Layer 3 of a small transformer language model trained on English Wikipedia (10 layers, counted from 0, width 96).
Take only the direct path to the model's output, skipping the later layers: a vector added to the residual stream pushes a token's score in proportion to its dot product with that token's output vector.

Output vectors of the tokens that the questions are about. A number n stands for (n - 500) times 0.0043.
"ournal": 700 650 500 535 595 351 625 578 451 468 327 813 690 737 348 418 372 720 310 539 500 602 389 693 575 396 691 622 473 461 533 516 359 463 547 411 496 343 465 412 399 324 427 683 371 723 749 610 318 376 469 160 369 683 582 495 488 359 831 636 465 334 687 522 318 539 420 518 561 599 448 300 617 531 496 537 590 637 500 397 513 500 634 376 643 391 419 464 450 284 593 390 534 463 574 640
".,": 703 500 488 607 532 477 471 597 529 584 420 664 414 543 715 512 513 635 365 548 522 549 144 580 751 596 425 361 494 613 557 500 594 413 522 391 443 346 637 650 345 462 424 573 520 637 521 614 317 515 446 344 491 580 340 446 522 610 708 377 568 525 375 338 434 464 532 534 564 335 382 396 803 543 482 428 667 519 481 519 688 447 418 572 598 456 586 680 569 218 546 541 433 553 178 552
" reviews": 718 698 491 677 442 527 489 461 567 417 288 976 721 684 235 477 561 755 329 476 623 715 342 526 680 181 503 420 570 592 663 582 379 682 555 489 678 240 527 450 320 296 256 448 380 692 558 474 376 564 375 491 454 487 710 430 703 447 790 536 478 471 541 445 576 623 457 730 583 668 380 442 648 727 368 465 508 420 605 509 458 598 515 392 787 434 426 595 439 357 536 445 574 593 318 873
"e": 514 324 442 528 539 433 598 445 582 488 518 572 350 602 388 678 519 527 523 412 487 485 589 659 663 243 397 718 572 424 583 606 695 271 446 531 524 384 511 455 616 739 349 513 547 689 524 532 640 394 576 676 439 548 304 602 628 483 612 329 464 537 512 596 608 484 684 440 514 491 549 518 559 388 598 525 786 430 500 318 549 403 528 544 681 691 493 472 453 646 585 568 459 355 686 584
" contains": 515 506 537 608 424 541 629 560 551 288 573 788 527 604 556 368 470 642 446 448 496 568 374 547 662 439 436 500 471 349 600 449 480 590 526 451 473 409 577 557 539 422 516 362 475 589 559 465 422 454 400 453 447 515 455 496 548 336 817 567 423 366 625 514 454 692 473 626 516 539 457 445 581 704 482 569 518 769 583 546 583 506 611 289 566 482 725 605 353 302 608 500 591 440 487 561
"\n ": 544 430 710 529 439 370 548 515 622 331 497 526 476 493 727 474 440 738 422 331 511 527 342 484 405 557 377 455 612 524 492 502 483 668 513 486 459 432 421 655 458 479 549 574 475 658 587 584 641 304 524 425 518 393 434 358 581 506 527 607 518 574 637 389 295 653 394 455 497 344 395 492 567 509 551 488 575 478 546 480 460 445 341 556 515 383 626 546 500 454 503 506 435 437 355 448
"arly": 657 574 629 608 355 378 445 630 681 454 425 864 752 484 413 529 394 665 440 365 538 492 343 612 435 387 509 491 228 380 714 402 459 564 485 561 583 399 650 747 292 612 251 352 308 405 464 469 698 577 293 230 384 522 571 422 330 405 836 589 457 306 602 335 466 752 234 666 843 496 500 311 419 701 446 847 487 562 546 379 385 686 428 399 478 589 439 752 520 348 527 345 379 706 340 541
"ality": 574 541 567 722 616 573 677 491 540 595 602 598 541 567 490 397 390 521 593 491 632 534 626 516 579 172 375 474 464 710 448 497 566 401 526 490 459 406 551 721 586 458 265 425 338 626 678 482 753 415 444 351 415 421 594 555 700 529 661 464 427 593 782 399 457 596 543 741 625 330 292 393 665 452 409 656 481 444 565 629 556 635 514 415 495 412 482 589 340 385 631 356 485 567 159 661
" alone": 568 575 546 488 416 612 518 569 543 584 522 705 394 660 641 565 465 605 414 409 550 655 404 558 409 474 473 392 422 611 705 452 743 665 416 380 602 151 600 610 459 392 420 405 462 714 556 524 566 351 415 420 439 562 369 676 434 759 581 493 578 442 473 593 576 661 531 682 442 615 540 440 519 561 493 593 434 427 575 604 656 500 506 339 656 500 718 489 491 512 585 532 586 776 613 578
"ounts": 666 517 520 443 440 583 673 476 694 533 481 734 595 571 503 473 403 663 548 660 620 538 503 589 532 446 510 333 448 408 565 589 503 349 543 542 517 166 503 667 634 381 333 739 289 550 660 522 516 529 373 526 450 334 436 512 803 610 505 601 553 364 413 546 490 568 576 620 607 401 369 362 470 736 579 563 482 477 506 503 432 620 529 367 388 638 420 642 269 375 639 394 531 400 209 504
"wick": 652 719 640 517 469 610 420 414 566 433 327 579 551 615 410 493 497 543 358 471 649 517 554 642 494 500 516 351 638 345 524 448 593 390 525 403 545 402 469 641 542 592 486 684 387 635 597 462 643 543 438 385 535 519 613 489 624 752 626 565 524 506 600 497 417 621 463 636 584 492 398 386 331 636 686 487 468 744 519 640 594 556 645 644 614 604 544 457 564 344 475 630 559 741 469 625
" cert": 664 610 411 589 508 505 554 500 489 266 345 746 376 694 372 578 409 594 340 487 484 601 527 537 605 333 568 448 598 381 637 490 438 568 667 585 544 392 539 697 433 414 275 515 314 487 411 495 253 375 438 356 419 586 526 550 565 522 717 575 476 408 611 598 347 579 467 612 513 612 506 461 528 651 341 700 548 490 600 545 564 459 454 684 410 467 468 464 494 345 514 612 587 595 388 605
" and": 495 440 470 457 649 547 455 438 500 599 500 546 410 456 475 529 602 413 659 522 354 433 359 394 461 470 528 495 591 543 463 459 601 446 286 299 390 590 594 418 524 375 427 434 527 432 506 414 486 478 477 500 569 503 383 489 401 635 420 475 578 608 604 591 584 534 541 338 425 447 528 565 377 448 524 384 425 299 514 576 524 477 483 487 562 403 626 393 466 459 459 518 698 402 545 424
"ke": 509 630 520 487 380 478 299 588 583 462 440 788 428 550 453 576 632 561 368 601 566 505 626 531 555 462 496 379 521 494 481 576 497 336 422 434 503 542 527 461 297 562 437 600 417 656 671 724 596 694 537 610 442 605 497 520 618 579 606 653 457 655 622 441 466 615 626 475 647 586 262 414 626 562 424 506 608 625 516 454 515 547 413 583 717 492 550 494 590 376 487 446 502 491 481 399
"family": 677 610 509 654 445 665 671 577 734 310 496 856 417 662 626 531 284 361 125 507 529 446 409 655 788 348 594 379 399 356 678 396 600 387 618 398 658 296 568 646 448 434 614 462 386 687 528 522 713 270 444 475 443 516 484 433 690 363 552 606 551 266 603 537 649 584 398 626 500 552 447 306 547 653 378 567 604 670 607 541 604 698 431 555 539 545 401 529 449 345 620 605 484 668 411 647
"like": 658 543 594 628 426 485 448 546 584 420 393 710 435 738 480 416 244 644 162 581 593 490 387 615 663 394 482 581 264 573 591 562 632 506 595 214 543 409 626 435 355 437 408 462 547 500 610 348 473 474 436 584 494 547 529 608 581 375 576 519 530 327 581 558 465 623 556 632 625 551 416 377 324 693 659 557 726 578 532 438 515 535 434 551 620 519 593 628 248 281 668 288 477 604 322 481
"olution": 514 451 492 532 575 810 500 604 560 168 489 729 479 652 273 196 481 544 464 497 629 494 556 686 632 294 563 482 466 468 612 618 549 443 571 461 511 546 415 680 451 435 383 628 471 536 730 681 497 525 453 459 458 716 457 538 686 500 472 459 673 391 632 530 493 484 604 496 662 460 277 331 724 664 518 592 624 564 549 581 497 400 426 339 639 611 531 566 455 317 600 533 415 507 361 608

Output weights of attention head 2. The head adds the sum of these rows, row i times number i of z. A number n stands for (n - 500) times 0.0003.
o0: 498 456 343 591 613 586 387 617 651 481 489 696 461 630 667 565 442 521 452 552 623 531 563 522 635 662 244 494 674 420 444 712 497 467 398 205 507 584 447 413 575 470 436 604 531 558 621 494 558 428 545 303 590 550 530 639 409 533 402 380 444 423 549 612 452 538 330 425 531 333 498 600 499 500 476 312 531 351 520 509 490 456 468 502 574 524 588 362 544 354 480 441 562 633 356 437
o1: 538 375 404 562 437 619 405 484 609 531 538 570 560 383 533 551 500 547 489 586 532 504 350 737 506 514 431 507 346 550 539 452 477 356 743 374 603 601 548 479 599 448 500 487 574 393 576 524 412 287 581 478 656 429 459 602 680 470 424 595 444 572 598 430 351 431 439 715 507 459 615 423 465 495 683 712 448 449 429 526 284 511 544 582 520 353 747 385 597 313 610 461 688 410 601 310
o2: 440 467 518 459 704 347 356 419 469 690 418 374 456 342 469 394 452 595 452 506 681 540 525 462 536 465 601 652 418 365 334 539 482 419 372 463 499 591 382 327 552 341 554 343 432 636 453 537 509 448 601 459 537 451 509 595 649 616 493 483 537 519 483 601 673 546 549 469 370 538 444 291 684 385 408 657 676 436 638 525 312 486 517 462 512 580 606 451 633 519 613 766 522 380 616 584
o3: 262 360 433 590 518 409 481 582 346 407 456 287 598 509 478 442 427 524 413 473 366 725 452 491 369 478 549 483 520 636 451 498 609 701 634 418 503 450 482 518 378 481 323 375 524 411 573 412 250 523 256 389 389 562 659 414 539 363 771 196 440 390 532 599 544 504 581 581 446 435 526 371 345 500 571 437 559 715 472 606 462 570 433 475 395 314 684 506 128 544 524 543 471 495 492 486
o4: 507 210 168 431 518 381 209 643 570 637 581 448 322 615 606 326 584 498 495 681 444 508 453 646 486 541 287 636 471 653 561 532 395 535 643 313 250 626 391 540 573 377 524 667 602 593 526 525 546 518 660 495 281 450 451 398 633 562 521 689 736 447 860 424 246 564 535 606 566 418 451 505 510 446 627 328 494 454 400 617 500 456 481 508 386 367 587 751 443 460 535 406 387 373 406 257
o5: 550 484 426 321 577 331 628 603 635 457 443 646 275 542 533 596 558 632 563 636 434 630 553 485 573 583 487 561 611 374 420 537 405 577 466 756 565 645 536 434 583 490 544 425 485 538 472 455 354 333 599 507 385 418 503 335 615 586 344 511 440 340 554 490 446 609 333 421 668 239 621 564 600 509 710 369 548 720 506 605 451 410 435 530 396 520 499 575 333 439 661 575 205 465 474 395
o6: 466 575 603 472 421 224 434 439 368 416 528 445 502 533 297 504 378 550 561 529 697 698 450 373 477 345 604 478 411 642 556 495 393 660 586 427 635 566 505 448 394 557 460 574 408 392 682 501 346 668 446 483 329 592 403 435 368 704 518 444 387 549 490 553 337 710 199 523 387 567 568 558 472 476 496 668 647 304 598 420 519 567 433 561 319 657 524 677 400 581 532 560 504 405 557 455
o7: 647 318 394 424 576 483 504 427 570 508 621 694 352 527 603 650 384 564 330 336 481 593 491 583 440 918 525 529 558 522 426 416 421 798 480 772 280 360 304 685 572 536 496 203 590 668 542 550 363 398 581 332 46 375 482 602 318 436 480 527 477 330 580 622 495 404 366 432 604 386 487 670 637 708 407 406 550 462 565 450 339 584 436 555 524 715 730 665 462 437 419 388 350 519 588 435
o8: 720 532 465 600 424 635 592 556 416 264 685 494 543 566 671 411 575 598 432 460 517 810 513 314 450 641 572 334 574 576 550 404 469 582 572 559 576 551 465 545 603 682 419 582 195 512 381 532 581 509 375 401 586 366 434 650 542 737 428 544 398 569 640 398 608 368 564 492 538 401 479 377 497 368 324 499 450 180 350 694 427 489 542 620 384 524 278 391 555 598 520 644 800 720 551 514
o9: 543 491 629 260 589 706 573 550 684 196 482 597 650 635 447 460 577 529 650 604 523 548 685 559 436 588 490 431 444 376 525 585 573 603 557 579 394 634 268 612 487 453 260 520 439 617 459 658 691 390 498 300 518 427 330 671 416 686 362 525 265 247 650 385 585 366 586 465 429 373 369 547 543 490 395 473 336 549 731 595 463 480 435 367 591 490 260 464 975 544 490 683 573 323 407 433
o10: 527 635 484 361 514 565 423 560 432 369 286 403 407 418 499 520 482 317 485 634 472 534 695 345 277 581 638 618 617 431 335 515 472 496 666 527 573 679 601 457 539 464 562 533 577 590 585 398 359 653 623 398 532 522 633 655 566 600 658 581 476 517 575 390 364 705 596 633 331 426 465 322 609 436 380 281 562 328 509 539 419 385 564 419 518 459 504 356 740 501 638 358 605 615 472 440
o11: 578 613 371 346 505 519 728 465 612 482 384 232 643 559 582 510 249 410 545 486 427 446 373 558 563 324 546 582 439 628 575 397 199 469 561 547 571 567 461 544 486 365 396 415 528 567 617 525 724 444 496 622 536 582 423 392 595 439 487 549 467 590 600 557 612 538 411 593 551 617 517 504 678 528 435 670 401 605 603 548 533 440 597 573 408 571 293 450 461 729 432 403 430 554 461 493
o12: 466 637 680 653 425 446 514 577 554 528 350 445 370 501 374 406 528 331 574 584 542 334 482 407 616 303 583 427 541 453 491 838 574 286 463 484 516 403 729 509 282 493 527 629 263 518 780 457 634 376 474 404 684 277 392 781 652 677 384 522 796 391 546 454 450 314 632 495 494 465 722 618 488 419 451 620 615 392 485 439 504 447 516 377 609 541 579 493 606 607 429 512 470 403 472 546
o13: 421 467 436 584 469 473 444 682 628 432 526 647 465 680 477 642 276 565 419 440 577 738 567 411 648 396 558 667 526 160 683 457 657 425 448 496 743 533 489 513 459 361 680 506 632 517 393 556 325 547 585 388 485 556 493 259 479 535 567 443 326 816 546 592 263 320 339 288 338 707 332 494 504 543 499 526 495 546 498 449 564 509 401 546 377 422 583 600 566 383 316 560 500 503 557 583
o14: 564 427 520 589 410 633 727 365 282 359 715 577 507 496 617 385 526 496 447 657 605 540 274 385 379 632 319 505 565 585 440 501 308 462 358 599 728 593 423 475 631 313 152 670 559 434 496 414 493 621 452 671 653 353 576 582 421 536 368 454 535 424 684 346 436 385 390 533 388 612 468 692 525 523 318 454 487 458 462 595 551 497 510 650 478 445 213 555 436 458 524 522 396 443 481 552
o15: 573 371 418 470 436 441 318 559 477 583 584 586 563 583 445 519 489 548 455 517 621 379 688 474 554 410 599 291 442 399 591 238 536 551 703 705 344 489 431 582 336 625 470 427 626 441 632 595 368 569 484 589 625 677 394 453 674 576 430 589 440 276 540 746 715 587 483 570 629 626 314 753 557 602 350 584 585 436 341 537 563 622 529 403 648 564 620 506 224 484 557 396 649 677 613 468
o16: 512 460 482 450 656 307 680 532 532 414 611 591 326 520 487 252 420 685 300 522 468 501 457 593 571 621 361 547 704 358 292 604 496 646 698 395 150 428 426 377 503 473 443 443 513 651 320 499 312 565 644 357 445 407 389 418 679 582 600 548 596 424 524 532 399 460 505 815 385 226 495 618 340 549 531 530 607 588 544 654 644 547 586 322 623 349 507 516 507 412 704 667 702 453 670 640
o17: 372 496 430 371 532 394 603 514 548 537 585 641 385 511 557 536 401 487 554 325 577 401 608 563 561 471 621 672 544 507 458 539 675 555 599 576 513 629 505 494 573 295 798 371 433 721 430 431 595 366 671 414 269 660 297 495 244 671 436 440 480 520 506 516 615 433 365 572 626 393 626 508 528 531 464 507 530 577 463 492 547 444 548 328 492 488 629 535 505 562 675 622 773 481 449 483
o18: 411 560 502 293 657 533 428 592 738 563 595 438 329 418 797 703 552 337 390 598 498 469 479 473 570 659 356 587 476 557 302 588 651 310 425 465 355 484 397 306 359 612 798 545 660 663 343 201 537 364 560 613 332 570 440 523 296 741 472 469 574 490 547 450 427 487 681 474 332 547 615 551 642 429 543 480 333 318 729 559 506 457 570 475 467 623 813 748 670 454 178 411 361 298 640 453
o19: 166 482 428 625 475 384 593 571 435 658 208 532 537 341 337 584 591 459 520 434 551 451 483 452 499 533 516 584 502 559 597 581 404 423 384 382 582 475 416 520 394 479 778 466 382 357 532 448 405 469 700 408 621 821 686 477 327 626 554 418 407 652 628 532 397 595 512 335 485 584 692 484 388 389 472 621 705 735 472 557 578 692 707 698 394 626 544 472 642 636 372 535 526 547 628 572
o20: 521 413 556 479 333 574 550 536 581 493 642 568 475 340 655 670 566 496 568 651 276 281 559 402 640 701 291 459 477 407 632 356 443 386 492 430 609 265 536 489 528 521 645 526 380 759 585 476 788 521 592 547 643 436 303 373 566 607 249 367 461 525 379 328 403 407 686 596 460 388 458 309 517 460 304 412 540 525 293 374 586 788 527 349 600 376 553 284 590 555 179 417 687 457 502 580
o21: 532 411 384 447 583 576 487 566 512 487 525 657 508 490 476 626 634 440 461 302 576 428 528 445 374 573 470 522 598 569 453 604 380 580 607 761 599 470 335 563 436 362 391 402 529 567 395 516 295 570 650 529 311 416 501 392 525 621 627 309 454 532 437 560 567 511 437 694 590 460 548 497 486 319 482 536 322 369 504 500 298 447 497 320 360 581 706 636 569 594 270 388 569 601 508 531
o22: 518 339 556 422 545 469 471 593 615 610 578 409 405 286 529 577 548 524 356 344 549 247 548 542 318 468 324 624 513 596 394 677 536 637 485 431 427 431 596 474 488 455 528 386 400 305 696 664 677 339 627 638 537 326 484 373 646 618 491 402 445 543 448 578 535 524 709 418 466 405 702 567 452 617 667 614 490 755 657 710 679 438 443 490 581 514 779 238 615 626 455 460 401 471 609 467
o23: 463 625 422 413 487 466 536 623 591 510 219 328 486 595 627 622 516 229 426 577 309 584 622 673 451 487 220 382 573 532 278 426 568 383 572 403 590 696 496 388 513 505 571 565 599 666 325 450 463 386 410 234 536 434 389 485 583 534 667 624 684 531 419 511 563 335 481 569 434 296 366 287 619 512 596 681 518 450 308 618 366 454 445 471 493 586 389 486 488 397 453 406 382 544 577 384
o24: 499 435 568 341 515 453 459 626 474 538 494 716 481 498 699 638 530 455 417 415 515 383 402 421 704 576 367 523 579 529 660 422 686 561 337 486 335 392 365 449 614 470 390 453 429 573 490 528 461 490 633 482 501 585 347 477 564 513 492 422 434 494 672 461 346 666 399 588 549 420 579 469 626 554 544 546 657 734 532 467 589 483 545 254 605 686 472 390 399 585 586 422 518 321 368 293
o25: 376 460 556 492 575 717 496 441 393 296 759 582 169 571 530 551 777 434 337 356 295 261 560 400 540 639 492 463 498 488 509 652 488 490 464 603 631 350 426 679 430 420 479 621 488 232 405 672 647 607 251 370 662 550 522 205 523 602 490 563 602 401 439 474 366 631 681 612 551 449 290 384 582 516 527 553 535 389 401 265 481 672 617 601 496 454 368 321 292 652 328 408 584 423 454 519
o26: 670 376 550 495 645 519 547 450 611 727 377 490 531 616 608 437 608 655 486 464 566 774 662 398 564 663 341 592 567 429 416 593 573 371 538 610 501 396 330 501 478 383 566 512 555 495 459 576 486 390 572 554 363 535 514 532 304 574 476 446 533 305 625 503 338 491 478 434 454 346 559 266 359 444 529 614 418 534 876 503 509 597 442 583 548 572 311 600 508 511 675 557 363 576 252 438
o27: 511 669 625 799 495 573 603 568 549 350 651 493 645 573 448 248 403 466 424 431 605 513 601 545 455 229 376 540 678 219 539 549 426 440 520 666 535 566 378 615 502 375 397 410 350 441 518 757 624 560 632 359 452 666 624 532 383 482 378 482 251 351 664 363 679 434 531 457 372 476 510 462 546 406 347 512 446 571 596 484 554 535 525 414 415 465 388 428 488 562 607 589 557 473 656 474
o28: 538 428 557 510 412 592 497 559 290 659 450 495 490 311 452 437 404 567 583 364 385 755 506 421 518 393 518 659 442 406 521 558 385 661 334 461 518 522 522 612 521 521 328 431 490 515 486 749 451 512 497 437 405 549 585 679 367 558 671 604 283 498 248 410 516 523 426 459 617 374 465 510 301 313 459 506 467 234 481 616 604 208 562 540 625 609 678 565 673 592 548 470 579 559 562 520
o29: 709 341 461 716 607 362 624 469 484 610 441 658 680 434 614 617 370 454 541 514 478 455 562 388 554 523 234 659 511 429 366 731 566 607 428 407 465 552 469 542 445 656 637 572 444 660 376 398 327 527 603 519 542 477 277 518 496 585 420 459 502 511 779 468 359 412 523 537 733 372 411 321 479 605 563 460 421 228 530 562 512 608 523 496 541 471 649 488 616 548 435 484 498 398 534 331
o30: 434 442 629 654 453 290 390 406 609 562 443 333 480 392 466 610 450 530 429 571 606 606 606 404 384 395 379 489 650 513 445 373 493 595 589 411 366 573 399 585 404 521 590 541 628 384 426 532 442 543 577 613 547 394 406 372 584 608 415 407 814 627 408 422 555 361 406 346 563 587 507 384 449 586 432 556 356 491 490 341 546 376 238 644 322 574 479 583 611 691 551 372 559 569 491 533
o31: 614 429 551 556 254 617 422 406 628 581 541 576 308 414 625 393 346 460 397 339 444 463 378 444 502 595 511 475 468 521 475 434 567 553 439 583 516 518 602 561 502 523 268 569 601 627 765 545 389 493 479 661 601 433 693 675 633 434 515 453 477 536 522 445 505 395 546 561 568 450 506 401 423 397 433 651 389 544 526 532 426 484 365 471 360 563 331 436 671 432 521 461 435 476 597 699

Each question shows a token from some text and the vector z that the head gathered there. A number n stands for (n - 500) times 0.0048.

"via": 542 505 514 588 430 625 447 335 536 473 520 465 512 485 493 513 445 451 417 500 470 397 709 628 450 589 461 526 462 414 517 435
Which two tokens does it push up most, strongest first? "wick", "olution"

" to": 487 536 502 382 494 470 547 349 517 475 552 537 615 412 501 500 361 356 507 470 511 478 524 543 442 570 513 450 500 546 516 497
Which of these tokens does it push up most? "ke"

" |": 460 510 572 557 489 634 522 504 550 601 490 543 470 407 509 460 680 580 513 373 440 568 517 567 509 446 522 471 486 512 544 491
Which of these tokens does it push up most? "\n "

" in": 466 532 482 502 545 546 602 394 552 440 622 456 648 320 607 472 412 346 614 501 705 498 647 461 513 599 558 413 475 419 568 544
Which of these tokens does it push down most? "ournal"

" during": 425 595 535 659 472 400 524 335 476 348 607 487 599 377 414 498 359 463 388 676 551 388 502 535 460 557 425 325 423 392 458 511
Which of these tokens does it push up most? "like"

" of": 493 490 488 436 527 388 454 439 621 549 559 491 635 334 617 386 502 459 612 503 601 454 509 449 527 572 587 557 529 554 469 579
Which three tokens does it push up most, strongest first? "ality", " and", "ounts"

"-": 524 442 489 382 439 589 497 460 504 565 482 485 564 446 435 544 572 610 577 538 489 508 502 473 517 585 461 452 468 537 470 399
Which two tokens does it push up most, strongest first? "e", " and"

"ul": 495 519 506 394 468 520 437 381 453 368 512 520 629 434 512 457 429 561 494 597 641 487 532 505 490 483 388 450 469 518 496 517
Which of these tokens does it push down most? " cert"

"ing": 402 617 462 644 480 514 508 303 483 301 574 558 499 429 417 498 403 508 387 576 557 403 519 570 537 629 355 262 389 369 409 464
Which of these tokens does it push up most? "like"

" and": 582 474 446 432 508 549 408 528 359 555 538 485 429 567 422 538 546 486 519 551 490 457 414 537 551 341 583 491 563 548 367 380
Which three tokens does it push up most, strongest first? "ournal", " contains", ".,"

" it": 410 679 554 554 325 454 498 461 489 303 484 359 552 458 510 500 466 436 465 483 450 460 466 523 411 411 382 447 504 516 470 539
Which of these tokens does it push up most? "like"

"SC": 714 561 485 445 663 661 457 696 572 618 578 428 417 502 492 388 648 679 647 484 518 615 438 611 597 418 602 428 386 692 487 466
Which of these tokens does it push down most? " reviews"

"ic": 591 532 568 402 525 606 491 564 622 512 659 427 505 449 407 468 628 698 611 564 521 625 561 501 595 464 561 482 473 676 549 435
Which of these tokens does it push up most? "\n "

"C": 717 490 527 324 419 636 430 415 458 707 533 401 605 572 489 257 717 623 698 538 632 483 434 658 553 498 646 463 463 721 512 429
Which of these tokens does it push down most? "arly"

" H": 641 600 681 317 567 618 569 698 713 500 781 392 551 338 501 300 715 760 704 569 432 639 491 524 649 332 733 497 452 751 594 555
Which of these tokens does it push up most? "\n "

".": 543 521 528 463 541 529 442 396 504 590 436 464 530 552 496 551 477 469 457 447 587 440 524 461 492 661 465 518 452 508 455 414
Which of these tokens does it push up most? "olution"

"n": 540 529 529 484 402 437 557 526 577 453 418 470 478 415 432 596 522 604 432 628 468 489 595 430 449 486 408 558 485 554 445 428
Which of these tokens does it push up most? " alone"

"ud": 614 413 525 393 526 443 491 532 484 655 582 425 465 433 488 490 631 711 623 545 590 596 594 362 658 557 484 415 474 573 326 450
Which of these tokens does it push up most? " alone"

" work": 597 567 451 364 641 543 383 527 431 433 413 520 569 406 602 415 585 452 536 407 670 442 458 529 656 483 507 434 447 551 487 575
Which of these tokens does it push down most? " cert"

"E": 639 595 365 486 705 596 475 888 458 365 670 492 321 532 464 589 668 647 769 498 405 842 342 454 503 352 742 496 489 562 411 521
Which of these tokens does it push down most? "wick"

" pre": 465 616 555 443 366 560 418 430 609 637 464 444 744 405 466 445 543 527 567 574 622 468 632 605 505 557 464 629 442 639 442 538
Which of these tokens does it push up most? "e"

" 1957": 492 485 496 593 474 496 548 447 581 437 512 537 439 553 571 435 535 517 401 575 408 532 535 532 450 593 450 526 455 535 581 485
Which of these tokens does it push up most? " cert"

" back": 463 541 427 564 679 665 594 476 568 360 559 460 581 377 645 363 495 334 765 321 703 611 625 483 595 682 438 322 520 454 548 515
Which of these tokens does it push down most? "ournal"

"ter": 466 379 595 505 426 540 583 500 462 536 536 443 544 542 427 570 588 578 543 547 491 578 568 363 578 527 482 468 469 508 508 469
Which three tokens does it push up most, strongest first? "e", " alone", " contains"

" co": 486 565 450 420 490 407 500 382 631 426 612 581 460 187 605 456 452 464 596 453 610 627 379 513 448 637 520 520 584 548 335 608
Which three tokens does it push up most, strongest first? "ality", "ounts", " and"

" directly": 643 624 540 450 597 501 583 594 460 507 460 592 506 448 671 487 423 403 569 366 451 428 490 513 538 409 478 447 470 425 369 642
Which of these tokens does it push down most? "wick"

"iv": 565 525 497 490 537 388 465 446 410 356 472 511 521 495 455 497 419 463 572 555 614 509 493 473 656 512 496 442 478 627 506 454
Which of these tokens does it push down most? " cert"

"\n": 390 476 475 554 367 453 509 456 339 365 304 504 466 590 485 593 453 419 328 618 458 423 615 348 441 665 579 599 453 518 486 319
Which three tokens does it push up most, strongest first? "arly", " reviews", "like"

"am": 659 520 577 305 413 482 376 432 630 592 565 425 681 648 584 597 616 616 540 433 594 493 390 593 411 616 455 536 434 505 465 419
Which of these tokens does it push up most? "family"

"s": 442 537 500 504 380 462 411 438 499 516 427 514 587 474 480 534 531 492 426 494 581 467 630 488 481 589 489 614 444 573 495 451
Which of these tokens does it push up most? "family"

" Club": 411 323 423 560 339 462 484 477 639 481 350 434 363 597 639 567 767 508 124 386 344 560 456 193 501 477 650 823 380 376 685 653
Which of these tokens does it push up most? " reviews"

"ated": 495 537 435 416 618 498 539 437 378 448 427 547 502 463 500 563 447 361 531 361 404 617 502 536 472 513 518 455 500 493 493 487
Which three tokens does it push up most, strongest first? "like", "ounts", "arly"

"th": 522 529 483 563 430 392 563 396 677 408 604 445 430 585 519 479 519 510 414 589 528 557 466 620 367 646 397 523 496 569 653 466
Which of these tokens does it push up most? " cert"

" B": 701 587 517 369 655 736 413 590 739 651 493 507 583 519 547 425 661 666 610 327 681 473 621 685 685 511 558 452 395 728 536 494
Which two tokens does it push up most, strongest first? "\n ", ".,"

" 58": 509 582 516 639 416 525 673 355 717 423 619 480 454 721 473 438 570 569 406 645 476 598 523 583 356 601 399 513 504 621 610 458
Which of these tokens does it push down most? "ounts"

" +": 504 536 489 622 427 508 658 326 732 487 636 471 471 704 496 400 537 546 420 577 506 526 490 576 350 606 466 491 498 617 618 484
Which of these tokens does it push up most? " cert"

" 7": 410 511 486 593 339 415 638 372 576 424 524 473 404 578 480 515 475 531 332 637 465 571 570 413 393 635 441 573 469 489 503 441
Which of these tokens does it push down most? ".,"

" NS": 533 482 533 385 578 414 644 408 481 476 555 415 504 359 487 426 430 456 558 592 356 469 540 557 525 564 618 440 587 590 659 451
Which of these tokens does it push down most? "family"

" as": 508 529 564 478 436 443 495 375 455 350 561 531 600 477 452 493 360 517 423 631 601 465 470 537 498 485 356 448 510 531 495 485
Which of these tokens does it push down most? "\n "

" Sydney": 664 457 675 504 569 612 483 559 523 682 518 440 537 370 497 374 765 621 722 430 527 609 553 611 547 303 656 437 433 583 523 443
Which of these tokens does it push down most? "arly"